Layer 11 of a small transformer language model trained on English Wikipedia (15 layers, counted from 0, width 128). Numbers have three digits each and are written without spaces.
A neuron's activation on a vector x is GELU(weights . x + bias), where the dot is the dot product.

Input weights of the MLP neurons that the questions are about. A number n stands for (n - 500) times 0.0011.
n4 (bias -0.231): 396587562613687500419346663342298458279465536532500604381612677435511471386504454422222563463400329269439521541712401470500489482470592536779450347392564529452691652500365453584700500589538277481320459273399602773558637478592574368412430644365351595426404537394422420493471478554471333166467343406421693410530493453602391638807209479704514518439539529483420617578632725435435617475423
n7 (bias -0.171): 302295410377678466556659527489596455643523649734464470527561362429409492238480642526562684496508447468256872355527496455580380601536361311395457536414508445536448544626393484279500415428319701544448341362743210662355488575563806765504424408674641378485520520475690685165595247710464575720372541677512429516528449394462401416469548508303531441442601528737682419533552457297273593594299
n11 (bias -0.158): 607541673487402507466394497500493513524513473474451575365332289500611480363904670706547659615448374486386608635624592472664527410347565368333453632530457429517425573500434409337537358659331429587516514401541401535291234656484682274500486372503576497459541521440559436452568299691644660584393564395605466466580374246345602411358390606408477418564447627439538683665425652631476542443405
n45 (bias -0.177): 616450603621672579410682562483525707493414479452482652380493434454571401604464523483613439420684445344556531440363500614342364497394321585464486740391430334713697482610427679308503678467537356533534393462733338668465403606669583775608274717857409521658410371522478337479457511574639418320370574390540350700474305532531565548461457649425486472310584532567340542354350351342486537507507
n79 (bias -0.224): 464496528368574515383435246538601313800434405500569657763380343328571456395399372414448264627756608668340539481575645292496508338369629632451334553492331492308561488601558599524842295329523666798481683636599508587917492544654364589856605488476516544341638472608246517512331203595605596525565462576479508456681596676488504547436593562496590404516284468628448531623310472643476542484295
n112 (bias -0.281): 676477539443827511613266477292531596563481223421437474288456536632480341656344273536519665373433511516378631555393445745444686710269402562599535567676667454551500421395564385481766587595441206591603476515319315296500496728489685395637406468360393551568586559407694253329340609653679562484468369461324356550488360419605530387365626632364508430389530633741407523489461392519327555481829
n115 (bias -0.134): 504438511599370437507522557415434583723346547581478763312493594638298381398423381655590419619412395715553430626400627511497521511578379478311439500364309518577350198416433392768585670467618372570717530733547500403507434543619595518489580367657570402651709376489441731417649333604493406624500650453590536482656475442454535581238313733427507456421265383370351475318292493450428473590661
n138 (bias -0.239): 527321647591380703437594386383390389622688488323437567415372560457561698664582574688542496528555423532345691295400726440433454565651473539718408452765789677480430235654390542418664337543362355698353311625504548352593535500471315242708437658269552687561347445629424512582387481630457224412433233419320593465668578643326492421573390530632545613462416813493422587554602500577677529431511
n145 (bias -0.254): 510716573351428719454605561556377646613402566476461643347500276388321434472402622376631578368281434443566453385662384681379394527328479778314593557469575458440546475412575597678483668376269533372450420629542514679621341674461320300454423440553418434677535577442511496458493444514672455788560553517489503631271521410459372452673242514413588462469312598395612637607423517693490592396520
n160 (bias -0.077): 357475563400714562571450614324746584400623419524568591454540416514467257511447410401549522649471395522541309423626614331630559712373325560608608265441669398417518522387548678447653471410632584435379445558584599529475597317298716440414464435440449514454461571188598430412511294716749475690579633281587539392645638341500619424430539641450517507664434279603720414467525613542402597353442
n213 (bias -0.133): 218666410460469635527352687695595504409365769478423543507407345579642534432485152486448477573309612450702496557597621414587434463192352500527608342578312407347477599587171225771504542504388500304332368555306562515507450448528547417584363355500469376503451549660654425410515387307496515496553496609705496515581462800723416551534542416515365395448467670670779437612553470463519585589282
n217 (bias -0.186): 529485601465549690419467656503371680390796453514615500276478387591424547507621546639550692478493428586657535366407650417419400604537522504496237582396553449585592504528468482438600344667375489404396338472666500507417622569517362825357383422719578781638449449557623671464639496360566355489293555460549719604616456558285384606709496724183422409604518654613412550476595395442673328597304
n269 (bias -0.168): 600530362609704728477417453553474422466554470464485493359596631511418493556391492768604272216413429359158421574622616314590273651469432578615337653548639400534357603605576711309500626401360543508592802391504353523470436399580656541663266580451561406476220428585630363380624489555635291469553423455477496670546578355620706569630629606436529320297273440525511445744549411474574705459471
n273 (bias -0.062): 403387648377440461749383486438471618496655457475626545522246297602633699412588512402299485347504493452527717678582449285528407482507485493593435530557369320478233470707394500413593548456549409596438353302597481724367541402429391372669375367511633427477592335553504587478427533575463573459703592620410438439754344478429605602680772723165479282525553368315649493652489402608507682392511
n294 (bias -0.181): 407453747553672401672489614291298611445585594482322545446523560460362427456632427354522744560541668336508514682698756372595336525500585758455442459482735496730562496493479536525468522552469474203624621532457398594377507438463772471577504496434188518550357254515489473467354306518438693395622730257620445482470493319663303493312330518398631482540464397503588326524522446554399497489370
n305 (bias -0.193): 588407434345544635402308364431343726767500612470516593283584653473406570602746492703635622436362412373381616478607668238406340420528351302349365655535496423500719717372387404212668516334641266393754359303477560324500468678551583383441308634336337442525582449520794711492523371569336329620532551442612453473560286434538481534473606561348417741550325523313504519565535276535515544446564
n349 (bias -0.113): 449532571297532370464425442545588647636405496527500466645508402744409488452540529699535432629620454480728892507371389701234241380407428410532594496250431563560774520362366200603612379484545385524635455588747369455504316492478443508600404524552476397252707691426758554500643476574464622321556533382345611617618354221607370346449204546551615417609330389400361492437691264488610496258470
n404 (bias -0.166): 368622386437645633573243649597172471558566489400574540378319224656224424615607520343432457488535286586460452162553385334566650357387458409601130258579646519473358574615545542408500664585529579551580528686636369551557616219443604362569361376634675504532477442599535655469458404790469420595473425550685424621610386485730456585424504478527630340651680531439577631585450466659591597337614
n485 (bias -0.072): 479410561581649503576365549259547142540538543556577565424720381327348493445515895530489478456588516393477535595764504301507436639448547500478307530471553500596555544350479557471447422555320177636497582570256399515744566385591419609668540331627397714587423646665629432561692747397373424511610469536500417536574309601454353560288500324384521482404284489469420500584671406596579418350549
n486 (bias -0.142): 369340516330572538256370629482587582756492496712321563616464738586553516524571256780616631496741458568602414375342684581417332274624531764349384301319588264425488484470178500574638301571403439508666427485601536524376437554639674539457539591465596527392630414472380537212343488488672597279686705449259465330660488500651564530442445477461606520342427406379328622398535477461330493257368
n494 (bias -0.116): 752426607564377763475562504395483614492675480608345582451517304442625459413475413408610350487704240492392607496577492406746552731365670311450386298528484664517388542364288300484395572496307573466559410472623607580214471496423552641388758370496681574527400546466593728447132269370529401789450496389449533011542545406736496592618579685599544471585496413523698419419276512561161531761460
n507 (bias -0.238): 350458345622496577554737537354588547462562504404539478666480539515584492584431798712699577387738442562548595446642462567387664541348343281430620461312325523581706542467459185481437380508355453407306516574425303441361492632436434679358542697607620565549519618476531635652466534395893310606604161788512599410625500606378496622425615600481430599680440366571371196422466421384553532451390

Each question shows a token from some text and the vector x that enters the MLP there. A number n stands for (n - 500) times 0.016.

"ic": 497562484397443448447456609741577340623550400662460489440514398484456512610585413405410586472514719554427498625609466466364725440463659450551576468321444499502494417587430652602445470471653526397382447482554462630430485549364511456509513531471546498257470510505562639372656508552511598408410588437349549421491587557450582523565497384476551578409467611309468526367417372334645381547689
The three highest activations, in order: n486, n349, n273

" in": 610610575501414473686532505658472343504565468548331412646479591420382560491506461484630590491596613522558251646437411429427682464540479417616624599473401542615519566578670609489528482380671448454439484419515486466494503511365534617475408422505590470333454386347354395568407407555532522487548508542548627257485488526454555560554485398430345659684524565351490423529526399446596253494561
Which neuron fires most, and how strongly? n507, at about 1.6

"20": 423617603501501501509431599789522384613494354554423525645582593541467401589569404371504533612553582372489491495341443488359607579632609480546534410478570410499396495522576476464434467407577472452533461491453401467513510422417584652488459484533535533325224401429504385359533475441446570539510592652555506394516588493327568509477437446498332591698502556342615629550583394423543501531612
The three highest activations, in order: n160, n486, n404

" that": 415517586519558477390428657811420332722488474578512548485393507434447453455498409363512493354515561519481469695635444519384579506475555469432531434504428574517537470513507442546396452508782588312411552480503432466487525643434702540450457439445550419496505491454488601579546607468439470546375522530381481549552485565482559410658399417375385466592557497445537627404435494556571480434609
Which neuron fires most, and how strongly? n404, at about 1.3

"-": 525485537374509335335515514516591420539518434476409410567510542621416452453419449548700581498369576418585406551618486511440556679534587507537489489540327500519453407645507535476368612488759419507389480490401359501485459461425589540544301539496456541378479394347507497394611625544379462598560563575446605425571574477545575418584575411437422635503496633317427574528461539462620430595693
Which of these neurons fires most? n112

" |": 439477542366481369460362623730599444701585441570453521502507604609561428500569535306515544387491618447424291631637479529411469575600515545466618536601405501520528416621551530480440464486650479432434533428487510475375446478434539530636340530480510621427428420417513556457453549506479353494467554576473484471491495468362545402575523357541543560662462394574598528304385465430565427623602
The three highest activations, in order: n160, n273, n294

"ro": 505436550407431456389440538633669327527632442586451352642481490497501471464501452372551655437522643427624633563607348419355434638504486516540665340502450594526548378620505527491400623534656447445436582461504531542618632438351596547355533517383574615449476492385476494381416599386416492583486623441450601384549461453589642408434388281457492491649525548370546525559483501537562321474668
Which neuron fires most, and how strongly? n160, at about 2.1

" (": 399709588460529332578405558595501287589524453485390263573578629601465572569522502429593593586540568490444336559452449425533568497472629587553606548515385512561375607560522520449536511454659487612447501486456356517492469447444565634645273440483598573326435399499486456391523451502347431561511648464424536532391557479445425446456452408531380588647454508300537485525549408521585340530667
Which of these neurons fires most? n294

"l": 480602564513517467401442621724610400575547535429463419551505621535398518549328491459446497485533759473590484570514504468399712534368535543403577471467389611627539517560582544422416626558615429348437451539527452567504463505449469661513480577566377519237443367585539427458570464330563435492438535438576485447505527672458520410455564298532411486480596436363347573378377331388653535522578
The three highest activations, in order: n45, n213, n507

"b": 628605571579411505668566637775558241546542455568465437634554486460501476628497457383601516571555508408565374533510435377512564420383584476514742612467372571563472547554649559473577513360634423419408479388504402492603483373425560584581461447532474607329395380525386385433453499467344490482529512523457544313528596491428500520625481419478412632607547389219492397426675402395634326590532
Which of these neurons fires most? n485

"A": 487564473503511360426580626684476442755528534466546436541464573543410357424425494313658556434317553446440504518668385456464485558493512489455535542543453551553508434624501511489361486424622425467435580438460564479552430616409500501377422528505625439451454522435553539386663457511543529641415550604450576456499541423394692469504400345453557554574506649370459534422436529458516480514539
Which of these neurons fires most? n145

"im": 632555575638508339383420433770605508546614482682451177525462618553504556410631420509613460581499673459391417581671518382449673420621476397573508520561470474401523379424641529528425509529564531481551525396520453540610342460443515506494346533487596579280470407458403459479467465510267480470401559612410422450341528499383708403582490587523541617589544532489494527513400362416604395602577
Which of these neurons fires most? n79

"12": 366610599497500329508549509744516353548596389530362362637678541574363457469586481479558576540577644467502430538393486438387574540588558582552557445453516577523363557550648445433507500471552310475498459473494339527492520421409626608520524453550565558327326343535457356392430595411425517537637526567495469446528563528455599449530469456534390432753466476304620560396566376319643453548551
Which neuron fires most, and how strongly? n294, at about 1.7

" sp": 547480562497555422448450622565621260603597464569387408462487487566494556553496513425487594529452662494544297563712387556288508557549706574484642451540439644451471452591426645477522566476820536417433532390523471387543416487442471613406537640475478591353446377442533337618592504391382456445462527324514562510523432468465484416569410371537418512456686577269555440453554447344568452493580
Which neuron fires most, and how strongly? n4, at about 2.2

" over": 396614512481404457425419635510609415685437517646431580600567580514547495536508461431491646386518543488531305741603387436285577555548520561460546463558432577574586399659576548538492445377607486354418550381577528432451463530549486569390482623463515440421508338419377428373490574360465442511488534485393584487495525456468568394614514377456441562547485563368499489489484548536529405441733
Which of these neurons fires most? n486

"|": 462506489521461483399409603633481480794575464569503412497505615585359477414524526268564467449415510419475431589568432514392595574552623481481605451581420531524526454564524614505450492494566571410385577488502520450427361464557505571589406556599570505410452469447510492505407542513480510490391506554446500492536462437327598471470563404561468523511485386385571471411383575487593402529588
Which neuron fires most, and how strongly? n115, at about 0.3

"i": 581445548509572475436378670493548169495573431632484414559437476503389434405493535637537576516465755390427470529542346472352559518326594445556682566501402534382488450525648627432523532589698490554438538425429387491442461459539636566537460570425495525264549396467593463407398491445394634487582609684401479463529439443505548444508571488539545602534588449321421619493477391461665282620658
The two highest activations, in order: n112, n485

"ent": 531573544428473559456501622734497292418512390556576420475650494553696488500620543545580533479342714504619490507463543485502631449426596524594522394461512486432540378605648590467418526622506480388476527394533344447374416469242528494542590431518619489331405579505480500363490514590393366495401534490491542428485410507503672446550506409563439454482420610303506624524360449401511403538815
Which neuron fires most, and how strongly? n11, at about 2.2

" B": 666410568392419390417567628721636435631534485634414456641499437707471456516421500470413540392436680502458343651675473443425473575460653532456605535604343497518471521597539655421573503486646488445371504436475519393563396518356532526578391461502473568317446383574512455561626611483467456499421566593525518425500468383385533423527496371544511452503435631382540553404476415327497465486498
The three highest activations, in order: n273, n269, n79

"o": 619434605444403522508436453639526148615625457461445412582506498439490540467610544489499627426473925482601529479491492573360599435463483451576512565556436663467522351504509582443481525378742504705518510539478537637573500492454582437504514622431611568322495419437531395459515441449466425418440536523325556432635495426448502388437613368560476541621584441407446608398441449326566330370644
Which of these neurons fires most? n138

" which": 464517562499477528366391670734507305712506478593498470517456473451495419488520484432490458370510614537462376647579438536371640489581570525505554389593384563462546484530528515529491447481783553269433537543489375495566466666509668499396440497463670466456425469430521487488502542461374446505391505539413528548562449481428552363678468380465340407552533504388568637487455507658536436437624
Which of these neurons fires most? n404

" p": 685440488509517502397433574679577454565481494630412483463597542686464548465487571431508492484474599434554269493588390563190706543490692595570506491657371567513427458562523612439433508328581512513511466419485570531512430407351564641499566438379521546323363432463590616549575485517464433485436602516485516377497492540494562465553452323412519589501589569197550524426427466400522414505514
Which neuron fires most, and how strongly? n494, at about 0.12

" t": 524372636531468382458574600640639370647538452597368520579424460602413474516503467425523607443453610445511368586658437521403635685542633528477591461599468585460511483647470719420491526437614640357462580449426424552486583503341560488413369449515437477269366427411538575581522462455355302566455567554517507502462481527369503453534466328539446567538540605366536513349514480371464518584610
The three highest activations, in order: n160, n294, n7

"per": 697402446475536447469380536644477287602658485591375479510521541507403455466500458563479721508468755692634544437496527363392581448494436403505631332600391749450457453585623575505494477560551435412411592470432655453439420562488602438407451615439560592291432383432480454517387573499444577564501437659486548490408593512601462459584484405483451573595498570402507560396339397277541486499630
The three highest activations, in order: n138, n112, n486

"gr": 622466509473468589434340529578598321613649528627461492490390422454507454490473377580518519441581770547546481498549495425409631675380610506524569398476417658484364434686539485343440553524729484291380352401511567602499526505323584622473493508463507552386443398476527473512388504467460412524525645495441504364497429507515528490657552476584511767499497475341602552302450472470457419699557
Which neuron fires most, and how strongly? n494, at about 6.9

"ed": 579339556569424553475422498715485287715629372488346388647575522483417430449561549483526661517474761446664543628453573434426706580534471579506537503519373627458529463637481583463548513496567494456395494473567480372511423557427542480380500527426490548367401389495491448493465491412329485471461495495397538497427489450626501377576573396562490537587531471435436575417481532427603447526550
Which neuron fires most, and how strongly? n138, at about 1.7

"0": 534573569551571373679537566635462356519613377557384274684569508550429492437547402480516526528591612504499325572462458468339517477575517318536573504374536607569423556582586412469498447367604415487529410440516483431508435434382627541578407551510563601340390320466525345509404543394503535457591642585485516401470496603509579492588518521600427644779424484322534583378488383392574307489707
Which neuron fires most, and how strongly? n349, at about 1.5

"el": 311519585547545259404329599763637475538614462530478491522550507577468533534579446445536516572551616412553448564616470442389578475585396510518352438576393591503549344491630421488478597418776340505554455413473517493497474466427626461407499521419434604307489327381558666409541393535457508551464485680387446456500554540497668404661547378506421630596474533407466512317570438383617453546633
Which neuron fires most, and how strongly? n305, at about 3.4

"a": 574561552548555536389517571765554295527509489508451312593431447512433448393433519409539497424453815300389410458604568502261630546456483452586645422586386555667552557466517599339522607572507533607446585476455480600508488761414585573437482490455593466320446463482490536401520596493455452577452449622462555430602535459402658383499456421643389475673568545355528540377344360323562462581523
Which of these neurons fires most? n507

")": 462548512506383431456402654682509403730580446544522425568544480598507408513364560412517478340480627540476403534617507459477653526477564537548575359628368600491510477531482582528471484507646450373455560469369545487444532483530608436409411505475578545260401488374501396445444598447313467448462560502472525566452423513464638349606561441544422553535510532378631580415409511639527463583628
Which of these neurons fires most? n213

"ation": 529521485459361439421483589615540292733689425593388525469531454497475551510511558348444551392511666430554401581627415520403731465505452459588456411501339531402511488674498663507481518482701460369458573493610467439569565449312631444426573459485584597351531483552567632400449553490442505465451486490383537410481493453458487452548494415489423582521497535353518546557419451378564386536718
Which of these neurons fires most? n404

" cont": 397482582467437330572410611553635345601551497689408507562466560605483471536534503487571563403455726487489491545549279464286531624506586530534570446581480512531467459567498632439384486430834574438482491476512394549450497634404550537373380495502528466352441469380361557592515573427408435552466607548483581516443491528483551506509489310401353552557560528514450541347300501407541528513741
Which neuron fires most, and how strongly? n273, at about 0.21

"g": 510463547520492606470496539624515339506522575582400405508515487646514346392444477421488649703568805630508361475579596362337456454465597481499691543563328511394492414575496535559470468481342559484489480337537393496441439488493578502446476492533503591335466531528436269390597449537419399526463665575481576410420500583358640406746479349482399549457486640512501532413492477488619454583652
Which neuron fires most, and how strongly? n213, at about 3.4

" pro": 488449499443430451457462562696598330601595494715451441568584479563429537565562433396594636400487631443610461522535356483442495623630549600576589448517422458605505379725524699429430569516601544421446602405506565576523480388470579582399529472328507583379429332406480519413529537430452394636487571617552537420498433493500588391418468307354398614512490598253501477440391489460475353484666
The two highest activations, in order: n486, n294

"oss": 519590590533501552405478558641661308566690500698393376602338456577617485360596565482599500362475590454479471471394532494457747560526568540625491457641364659419452379561567609433471532411715507362418409447468517499460403634411577508390359599501518525378459417493523416513409563477407450509444439541451466416567545515482524361569571388600503471582593387338556689355377422370536435567613
Which of these neurons fires most? n494

" |\n": 376475565412479428379402626673488433752584509639457491541432534545446486518464501348492509426493690506369383614559485521325590516487588577489615476473428567531496431628504617465508519487691520548450532497353518443474421433436530557563407561500474584316418489350515599493457605472442482533385522601504497474541493533338560435523595359494385528547405432554670454442426492479515419520643
Which of these neurons fires most? n79

"ay": 338567514453506430550422593651521407646470453660464529531519530615422491431397467413541509475559636408499514591688345406409583432473578485511447468695437569425432616522593402429533570437674433508483481374451428553490400520423672525429491457341620454370602423452529440450425435559525334570446537440463438484470626535457614409591570339556526583503419480581489711502532374545560515421676
Which neuron fires most, and how strongly? n404, at about 2.5

"act": 475465557394409569475435550473521305618718339677444370554613549515507362489540511492493553417455839561617641435589430410339737487450538458637489489502400497407519398647480469493475583469660527558448532401529460603558428442365550480404568507477589555433476440482465517343438553495396475491455497492534585400474483537532555407541469194515455551625398480423543625499551603321571320549687
Which of these neurons fires most? n4

" c": 498441511500445428409540618537464333655431447598377533570490499673447476567540490471421549392515539466507262576684391422235779519575551455551514429572409590536361460609555576453398559544582570421435502383476542477496511611393462514602497472487454627309365438544563471467625532441428486489480518469491552574481370500463574470512506355513526629577567621323558580373428482463464489548675
Which neuron fires most, and how strongly? n404, at about 1.1

"s": 538487503442490474561492630639606337676658409572450545533544498492593544621467494416459501341517569418501283638559526465399652465447535471559523452523274568466507516612515667488460576401771548355370556488535516473512552484352559479358399571406523536408500485504559534482390512371458548430469509425432508305458563469381515433609499316465456648590414521456579642433547458347631416606647
Which neuron fires most, and how strongly? n160, at about 1